Layer 8 of a small transformer language model trained on English Wikipedia (14 layers, counted from 0, width 96).
Take only the direct path to the model's output, skipping the later layers: a vector added to the residual stream pushes a token's score in proportion to its dot product with that token's output vector.

Output vectors of the tokens that the questions are about. A number n stands for n times 0.0055.
" of": -20 -62 -109 54 24 69 -48 -3 -10 16 -11 132 9 21 36 -2 21 -80 51 62 -68 -126 24 -39 -28 5 -70 48 -66 -1 -44 18 18 40 -29 78 -37 -21 0 -17 -81 -112 -33 52 -39 -139 -77 -2 59 -16 -39 76 2 108 11 -15 -82 60 69 -51 15 47 41 10 111 -23 19 -32 -9 94 -66 -35 109 9 -83 16 32 42 -43 -7 -40 8 34 12 -42 66 36 78 -73 2 98 -61 17 89 39 -95
"rt": 52 59 98 42 -30 -19 -21 122 -69 -46 83 33 -31 -128 53 -12 -37 62 30 83 4 84 -81 32 -128 -28 105 -17 -110 -4 -68 -9 26 46 -15 52 -49 73 77 128 -63 78 113 -82 9 -66 -13 116 -61 -81 -6 -94 -55 53 66 68 -89 26 -30 -60 -6 -42 10 10 -85 -40 -74 106 73 -141 -26 7 13 -136 112 -80 31 -117 36 -61 119 -81 25 77 12 -109 -28 11 69 60 73 138 -51 -57 35 -159
"\"": -45 94 -77 -23 -171 166 -2 1 21 -18 64 -18 -19 -66 41 146 -35 -88 -41 77 49 1 1 -45 -121 -54 24 71 -36 15 102 42 -119 9 21 -107 20 36 -1 102 33 -6 -114 -100 -51 -69 0 22 -21 86 -55 49 -44 58 -155 -73 -131 107 -29 32 -46 60 -4 9 44 -11 -10 -50 -69 -2 -87 10 -73 120 -19 71 -37 40 -19 -24 201 51 104 44 56 26 -74 74 39 36 40 -74 0 -111 43 85
"&": -216 141 -139 252 -104 -237 117 280 -269 -470 -74 -73 -209 -33 -158 -298 208 35 -409 159 69 179 -115 201 -28 191 75 -413 -243 -258 275 -69 -371 -166 -370 161 -274 208 218 165 247 77 113 53 204 88 -5 289 139 148 -22 -26 234 -149 -214 223 71 158 -363 -52 -216 -180 163 -133 -298 -71 -321 167 165 -326 -290 474 -113 -138 78 267 368 113 101 -38 355 -101 316 175 150 -180 -31 326 -34 10 233 215 237 -182 -81 -330
"her": -2 -16 -25 8 59 57 -58 -44 -98 45 82 -9 -132 141 -75 22 -43 69 -27 118 58 52 -39 11 -110 135 -126 44 -60 -75 59 -20 -104 -65 15 199 55 40 -34 29 -47 -46 35 44 -74 -40 -129 30 9 60 104 27 -104 35 -132 146 23 -145 -84 91 8 -28 44 -5 -82 140 -99 15 -3 -91 -47 154 -74 64 -39 86 -119 57 80 29 25 86 40 -21 -1 -126 -22 74 -9 72 -63 -149 109 -33 -11 4
":": 29 62 -104 -37 38 -42 -91 -13 66 -49 34 116 6 -19 62 57 -23 -114 25 -9 65 -25 88 -97 28 -41 52 14 59 135 -49 18 -18 -136 -5 102 -44 -81 4 -15 -80 38 -63 98 -1 -88 4 -106 4 24 21 -20 45 -92 -6 10 -165 -25 36 -21 89 -51 -24 -5 45 -1 54 54 2 56 -10 -63 46 -51 -94 -41 11 41 -12 -114 37 65 47 76 8 2 105 -15 132 -62 73 -60 -16 -72 41 49
" Japan": 41 4 15 42 -117 -40 17 -8 -37 -55 -82 -104 -48 -108 -9 -58 -7 -50 -67 -70 16 34 -21 57 93 86 24 -35 78 -58 55 28 -79 41 39 -27 -55 48 72 -45 36 -1 92 -45 1 23 -14 -47 92 -25 -10 77 -34 -49 63 45 -24 143 -111 3 -34 -54 98 -1 -12 99 -45 59 -2 19 -23 47 -19 4 -5 -25 -31 -55 127 -20 29 53 89 22 -1 -155 -21 15 50 2 151 -31 -37 -77 -42 3
"(": -62 22 -102 0 76 -3 -1 -68 58 -91 7 -52 9 42 6 67 50 2 46 115 -57 65 -28 1 -126 19 38 16 78 -71 -58 20 -147 -80 -10 19 -51 -10 32 18 -15 41 -133 71 23 -16 89 6 -32 13 1 -12 56 -39 -66 12 -24 31 20 32 33 18 -89 -22 42 -139 -1 -57 61 -23 -22 34 -38 -168 6 -48 51 99 22 -101 26 41 -55 75 22 44 -44 75 28 23 31 10 96 69 42 11
"ph": -32 125 -62 -70 -62 -21 29 -9 -14 -122 22 121 5 -9 11 79 10 96 -28 156 -61 -5 102 -15 -53 -26 66 8 -107 39 -72 101 88 45 73 51 -119 63 9 -20 140 159 -48 -92 38 -33 -25 -109 90 -30 -26 -39 -35 -30 -39 66 -47 -61 12 -11 -126 58 8 -4 -166 -63 -39 21 -56 -33 -19 61 20 74 9 -7 17 -25 -17 65 17 62 -220 1 105 -5 2 -19 67 41 77 -86 45 -16 28 -154
" Total": 30 -11 -6 15 -109 -4 74 171 47 -130 -162 -20 -54 119 -39 23 90 -46 6 16 -45 0 -79 105 -131 19 77 -141 103 -34 60 23 -78 -6 95 -11 36 -42 70 -28 -24 123 15 34 -7 -113 -41 -7 -23 88 38 57 99 -100 -2 44 -34 -23 -27 -4 -67 5 -35 -37 16 3 -148 30 -43 39 -94 36 -2 48 67 73 205 -54 65 27 -52 -93 34 -21 18 -33 -4 74 -8 -4 63 82 -14 -22 -133 -115
"row": 71 53 4 50 12 123 -39 -64 -85 -134 -48 2 79 -87 -33 7 92 104 -168 86 81 -46 132 -65 -48 -80 0 -104 -60 -89 90 -6 -75 -149 -34 9 -40 6 84 13 67 -58 98 20 -19 -56 52 -35 -20 1 -35 -54 102 25 51 -21 -7 40 -45 -46 -13 -71 -58 -3 -15 -47 104 -4 96 -110 -16 110 94 51 24 43 70 16 32 12 -28 -99 53 22 74 -104 -99 -102 66 20 -81 127 47 77 -49 53
"re": 66 70 103 140 -23 133 75 -100 -47 28 84 -21 21 74 -83 35 -12 114 -55 79 140 7 -93 -51 -66 -76 -26 50 60 12 46 55 28 -9 -154 -86 138 5 -144 -105 -56 1 -28 12 -30 -129 -22 9 -18 29 -35 -23 -15 8 76 -43 -61 13 -6 -57 64 23 -38 4 -31 -41 57 -31 40 -88 113 51 -30 -31 97 -7 -143 50 29 94 -120 -61 -62 111 -69 -34 -67 -58 -5 -2 -56 67 50 22 53 17
" brother": -94 -38 -83 97 -156 40 -57 117 -131 -65 -20 23 -85 -58 -72 -59 -10 24 -51 64 -64 -66 28 21 73 -23 137 -23 -53 -14 -4 -64 -50 -45 -71 54 55 -52 145 29 100 -54 101 37 19 77 -107 79 0 56 -51 -28 63 21 14 14 144 -49 -36 -38 -42 -67 50 -18 -135 -157 67 -33 -8 -18 -8 40 -82 -55 104 72 68 53 24 31 14 102 84 -10 -28 -12 -73 110 19 11 69 121 -11 31 -18 -57
"mmer": -85 151 -8 -11 -55 -29 -122 182 -83 -67 35 65 -76 79 -44 53 46 8 -77 7 43 -76 -63 113 -28 -57 37 -56 -21 3 23 -88 -84 -49 30 68 9 29 -8 65 51 107 13 -42 -61 -149 -66 -9 -88 109 -102 32 -65 -67 43 105 10 150 10 46 21 -180 142 -14 -125 35 -75 77 1 -104 -10 172 -80 -133 177 38 -9 -64 35 -14 -27 -90 -22 149 -1 -93 74 46 38 76 -87 131 13 130 -64 -48
"ze": -12 38 -101 26 -112 -194 -65 16 -127 82 88 -62 -36 39 -32 -58 92 125 91 6 -59 9 -98 72 45 6 57 -103 51 -13 48 21 -148 -49 6 15 -10 28 34 -72 89 29 -105 -60 -137 67 107 -89 144 27 45 23 66 -46 -25 11 29 56 41 -42 -9 -28 15 -7 -30 60 -10 9 -59 -127 -34 34 3 6 83 -26 -33 95 64 19 72 -34 -142 31 -18 35 -68 4 38 18 -37 59 137 22 1 -15
"im": 24 -79 78 -32 -80 -68 127 53 1 52 -48 -72 -109 7 9 120 50 196 31 -72 23 18 -67 -44 39 -7 -78 -97 -91 44 -45 24 2 11 38 -17 -12 -46 -49 4 33 65 15 29 10 12 10 -103 54 16 -117 69 -86 -41 -19 -16 115 -62 20 -22 82 -27 -21 0 -18 -89 52 41 -97 -59 78 17 24 -24 -18 2 -4 -10 90 94 58 69 -38 -67 6 -6 14 -24 -27 -30 -37 -67 159 -18 36 38
"ud": 22 73 -18 22 -46 -1 -43 14 -17 -57 27 -97 -131 76 17 -17 154 12 3 -21 89 -11 -21 -70 -48 62 -144 -1 -90 30 -21 42 9 39 5 147 48 93 43 11 -32 5 55 -106 -21 60 -106 -15 -27 -20 -190 -19 -15 0 -33 99 60 27 -44 73 7 3 -29 1 -86 4 -39 -32 74 -109 30 -9 36 -14 65 -61 26 -1 78 107 63 18 -73 8 30 73 32 -8 -136 55 27 -16 114 -131 -20 -18
" Location": -24 28 -15 174 15 -100 15 18 101 -32 3 6 -174 -118 -63 7 125 -85 -46 -73 20 46 -63 3 -31 -1 157 -96 30 20 86 14 21 -29 -111 107 -110 37 99 37 9 178 17 66 56 78 -76 -130 21 -85 73 105 63 -84 -1 72 -11 43 -81 -10 22 38 -34 -1 -75 -148 -115 62 144 -15 -94 -1 15 -32 -97 10 160 105 6 15 74 -36 46 -6 50 37 -86 -12 -135 -113 11 84 -21 -82 18 -96
"ice": 41 -13 47 104 -54 7 -44 -61 -14 30 -18 -70 -84 -6 -186 -20 34 34 9 7 108 -115 253 9 100 3 29 -79 -65 56 -64 53 32 50 -23 37 24 -99 -10 19 201 -52 31 3 73 -44 -134 16 39 -47 -11 32 72 48 -75 60 41 5 17 -62 -24 74 37 2 -77 -90 -75 -101 -77 -131 -98 19 -80 -47 -56 14 -23 -59 239 -81 89 -54 -80 65 -25 -14 54 52 31 -11 -25 63 199 3 -15 31
"aged": -66 -6 9 148 24 90 -75 -14 -123 -63 -38 -92 59 7 116 -23 198 98 -24 12 55 -103 -68 -44 -31 119 -62 -3 -48 -20 79 -6 39 29 -30 126 -3 88 111 -58 -23 -106 36 131 -75 -96 -10 20 46 3 -58 52 91 -21 48 46 60 -135 -34 -56 -199 -92 -28 -21 -4 -17 -21 20 121 -166 -127 91 58 -150 -46 147 120 -64 -94 31 29 20 112 -65 81 -20 0 62 -6 34 38 -12 113 -296 16 12
" total": 80 -4 22 29 -60 17 -8 -23 -48 -19 -123 47 -59 30 -51 -27 80 -113 -72 37 34 1 -54 47 -90 116 -32 -85 -33 -82 36 45 -123 19 -6 -55 -9 0 -32 13 -112 66 72 162 -45 108 -28 44 -12 55 -68 -51 46 -104 41 51 -34 31 -23 -57 -33 -18 39 -5 -6 -40 -99 57 36 31 -8 74 3 35 19 0 32 23 12 39 33 -56 -42 -7 59 30 103 57 83 -35 47 87 -4 5 -57 -80
"as": 0 -42 87 -22 -84 67 -128 -66 48 101 9 -70 13 35 -49 125 -6 86 -70 -114 55 93 -106 -63 0 -140 -4 -172 34 -65 -85 -68 50 113 57 -73 -13 74 47 -50 -5 35 73 -14 91 -33 -9 -28 -30 -14 39 34 0 51 3 26 16 -34 -24 -27 -40 49 129 15 -32 34 -96 -176 37 -107 -12 63 153 -10 -3 15 -58 73 -72 57 22 -57 59 87 50 -4 25 -3 18 -10 53 -38 57 -61 -3 26
"ach": 10 13 -48 -33 66 -1 -34 137 -41 -25 32 -3 15 5 54 101 71 -33 -123 -95 -59 -53 -99 31 -20 -55 -37 -14 71 -66 -19 -124 97 8 -109 40 -26 105 29 -37 102 91 157 3 -91 20 -56 -48 70 -79 -38 76 -3 -76 94 13 -14 -104 -70 -31 -59 -62 158 -9 -17 115 -43 -32 61 -130 13 -3 11 39 -67 95 17 -32 -37 142 29 47 34 48 17 136 -45 -33 -96 -94 19 -40 123 -77 17 7

Each question shows what one neuron of this layer's MLP adds at an activation of 1. A number n stands for n times 0.0013.

n370: 26 87 5 -85 -90 -72 -150 -118 -53 37 90 -49 11 36 -31 -73 3 161 -97 -40 -39 -106 -90 71 23 -8 -64 -33 -148 77 -95 159 -111 118 92 -45 35 -111 79 -66 -84 -71 3 71 26 142 -122 11 117 -111 -228 8 -70 91 121 13 93 -103 91 -62 11 -3 -155 3 32 3 275 60 157 -83 117 25 69 -142 -20 -92 21 12 45 -154 29 63 27 -188 -25 45 -43 141 115 -20 -149 111 -57 -28 28 32
Which of these tokens does it push down most? "&"

n300: 37 67 133 -238 -23 -90 88 -53 -58 81 -26 -11 18 -66 -5 50 86 -55 15 17 8 72 -43 3 38 0 -77 76 -72 12 -7 -29 -46 10 130 -78 265 32 153 -5 -110 10 -11 -54 193 30 -2 87 -176 71 -18 83 31 -67 60 -29 39 49 -41 -50 -117 -15 154 -88 -71 0 -119 -96 -88 67 -157 -36 -53 85 122 -35 12 -88 117 -98 -22 -53 33 -156 -18 34 97 151 -51 -79 2 39 69 -8 138 -46
Which two tokens does it push up most, strongest first? " Total", " total"

n297: -107 -78 4 122 10 4 -206 -55 54 -42 22 169 -5 -52 44 45 -149 74 -21 68 2 97 -28 -48 192 -41 -24 43 0 33 9 53 19 -121 -31 -113 38 -28 71 -23 -86 17 -57 141 -44 -5 40 -121 45 52 -93 92 -52 -72 63 -39 -64 -72 117 68 -40 32 -111 115 -15 -49 65 -32 113 95 99 -73 -73 -110 -60 -42 170 15 57 -151 41 10 88 -78 60 -81 123 76 41 114 -25 40 -167 67 -2 -96
Which of these tokens does it push down most? "&"

n147: -177 -125 129 8 8 44 -98 19 -15 -166 85 189 84 -137 68 98 -42 -136 -24 178 33 -204 -67 107 -155 -21 22 -83 -93 3 39 -6 45 -3 -193 -102 16 73 49 75 -12 -57 43 -115 93 96 8 -145 66 -171 -42 57 -17 21 -49 95 39 -91 29 0 -30 11 44 -86 -8 -23 140 134 -125 165 56 -45 72 137 89 -84 -24 -60 111 -50 -29 134 -85 185 41 117 -43 -25 55 20 -89 -68 -24 74 138 -90
Which two tokens does it push up most, strongest first? "ph", " of"

n33: 190 73 -31 30 145 89 -18 -21 -6 -100 89 -155 70 -64 48 78 50 68 -194 73 72 -107 -5 -26 -36 115 42 26 -40 -88 -58 -24 -36 -32 18 166 -13 145 -72 -62 -72 48 -59 -63 -27 92 129 -143 -77 -88 -86 -137 41 -28 88 -96 21 25 66 -56 -48 47 -34 224 70 95 70 -164 -64 52 38 -63 27 15 92 45 -86 209 -30 -94 -27 -46 0 107 31 -89 98 -103 -98 66 -42 -5 -197 -96 -66 10
Which two tokens does it push up most, strongest first? "row", "re"

n310: -19 -225 -14 27 -133 49 -107 -145 103 -54 49 -107 113 -129 16 46 66 127 72 -184 -53 74 -182 -178 92 -106 16 -43 -3 -31 135 55 174 15 -158 -85 -118 -89 11 -84 -61 -83 23 26 50 -12 127 -62 16 -53 -31 -85 -92 72 -199 103 -63 175 -46 142 102 164 -31 17 -8 -16 124 0 6 96 89 -92 94 106 -113 -157 24 248 21 88 -122 46 -52 362 37 -27 -48 -145 64 -40 161 -64 77 -29 18 21
Which of these tokens does it push up most? "as"

n125: 204 3 -13 59 -29 104 40 50 -36 -35 -42 -43 24 74 -83 -59 17 -46 93 -44 57 -67 45 5 49 50 -89 31 -62 57 -49 -82 -22 92 -77 -68 -7 -58 20 32 68 12 74 -43 -52 -76 0 -165 -39 26 -21 -51 42 -32 -14 2 138 137 76 -69 62 9 -26 116 -95 15 -116 19 66 -91 111 17 20 118 -52 68 70 -74 191 -241 30 -9 -14 117 -47 27 -21 -189 -165 83 142 -83 -65 -44 -26 -123
Which three tokens does it push up most, strongest first? "ice", "ud", " Japan"

n101: -117 53 46 -138 -5 -38 9 14 -168 42 -7 86 -61 -5 74 -40 -205 137 -133 -44 36 82 -73 24 49 -57 29 -24 -96 38 100 -50 56 -19 -47 -49 78 76 -171 80 4 -79 137 -10 131 -14 -16 -2 -129 -45 -97 118 -8 -19 126 60 5 95 -8 54 -72 111 63 37 41 -10 80 -24 41 20 -127 15 10 80 95 55 -119 15 -197 97 -102 -105 171 -12 -95 -60 28 -22 -11 13 68 -64 78 -99 24 -48
Which of these tokens does it push down most? "("

n199: 24 27 177 -19 121 -51 -9 -72 -124 -104 -81 -43 99 109 53 -204 109 -188 -73 -152 -6 60 103 129 124 82 3 -75 29 -19 22 -15 -73 109 -40 -24 68 86 -112 -105 8 92 -6 132 -94 -3 -65 23 176 -98 13 -116 -134 -62 -76 113 21 -31 -86 109 185 33 99 116 -34 50 28 -65 -47 166 -15 -44 -148 -17 -78 -13 -77 -66 122 -179 18 244 -23 117 46 -122 -143 -3 170 -48 118 6 -120 75 -32 25
Which of these tokens does it push up most? " Japan"

n85: 100 171 -31 -87 -42 32 -59 41 -188 -21 70 -243 88 -70 -10 19 -19 64 37 -73 -138 -45 144 226 -47 -15 3 150 102 87 -9 3 76 15 -74 -80 21 119 -58 -59 56 -23 20 -126 272 18 -263 -13 93 -148 348 194 -71 -42 -79 -69 45 -50 20 68 12 -187 16 157 42 186 -138 70 9 -86 60 77 23 -45 -36 -23 -48 13 33 51 63 -149 -130 -58 164 -87 -45 -64 -3 -140 -133 35 -3 -6 34 -45
Which of these tokens does it push up most? "ach"

n269: -73 55 57 -2 -62 85 70 6 31 81 -144 33 -63 110 128 22 -34 133 -14 -49 29 37 59 120 -39 26 -17 52 177 127 -35 59 -67 32 -94 -34 8 49 42 -80 7 71 137 115 -88 -4 -8 38 13 119 -19 -96 -42 -50 -26 89 47 24 53 -78 24 -131 113 -93 -36 55 -43 -39 -26 -25 -18 -11 -26 -81 9 10 -32 -134 -84 -32 -33 -70 -21 -27 10 108 -77 -57 34 69 -12 -32 -100 -2 -5 -103
Which three tokens does it push up most, strongest first? "mmer", " Total", " total"

n282: -63 0 96 90 -138 134 -229 113 -101 -32 -10 49 167 -12 -94 41 -65 82 78 97 -243 -83 177 -128 -54 -239 106 -33 -110 -10 -54 -155 -11 -32 -106 110 -81 -114 -51 86 7 54 17 -38 -53 125 -103 94 85 158 124 33 46 -8 -140 -16 -3 76 6 -75 13 43 69 34 -65 -54 227 106 87 168 88 -39 9 26 40 -28 18 -3 21 -103 -3 -82 -96 76 33 26 -32 121 -22 50 60 26 -69 -48 -63 -66
Which of these tokens does it push up most? " brother"

n45: -43 -63 -68 26 -27 64 -177 0 -70 -9 22 -44 0 -3 -202 -58 73 -166 139 -107 -167 -145 72 21 39 62 292 0 70 146 -94 -155 18 -104 -44 -6 47 0 91 149 118 -214 68 -193 105 144 -96 171 -61 19 72 176 13 66 -55 80 -79 -6 9 39 -46 -37 33 103 -35 24 100 35 49 405 -51 -3 -50 6 -25 -171 34 40 -37 -24 -158 -27 3 -50 53 51 -61 -6 75 -63 93 141 -165 -141 33 -20
Which of these tokens does it push up most? " brother"

n60: 64 -38 24 -6 27 -21 -58 2 0 -88 -167 -6 -55 -65 19 -39 -31 -46 53 72 -28 -52 171 82 49 34 -6 -44 -75 43 49 19 -24 80 81 -45 20 -273 -7 65 -18 41 13 4 8 -31 -110 -38 15 -108 -7 16 14 25 -16 40 198 15 -6 -45 25 -128 22 -29 -78 45 -43 -43 31 -130 -28 31 -21 90 -90 115 -48 67 31 41 -28 -90 30 138 28 15 97 74 15 40 -27 -23 59 -6 24 -10
Which two tokens does it push up most, strongest first? "ice", "&"

n106: -79 -47 -56 40 10 15 -139 -25 -10 -6 57 -40 171 14 -76 107 -134 200 -41 81 -10 -149 3 -158 274 -3 6 45 64 18 131 50 132 -294 -22 186 -38 64 9 127 0 -13 -103 -191 -156 -86 72 -145 26 243 -143 173 42 139 -87 -82 -59 119 -41 -48 19 182 -19 7 130 105 48 -29 147 -88 -61 -29 -37 12 -90 86 49 83 -24 -71 -71 168 -117 -192 -130 58 47 7 52 32 33 0 111 -105 14 -214
Which of these tokens does it push down most? " total"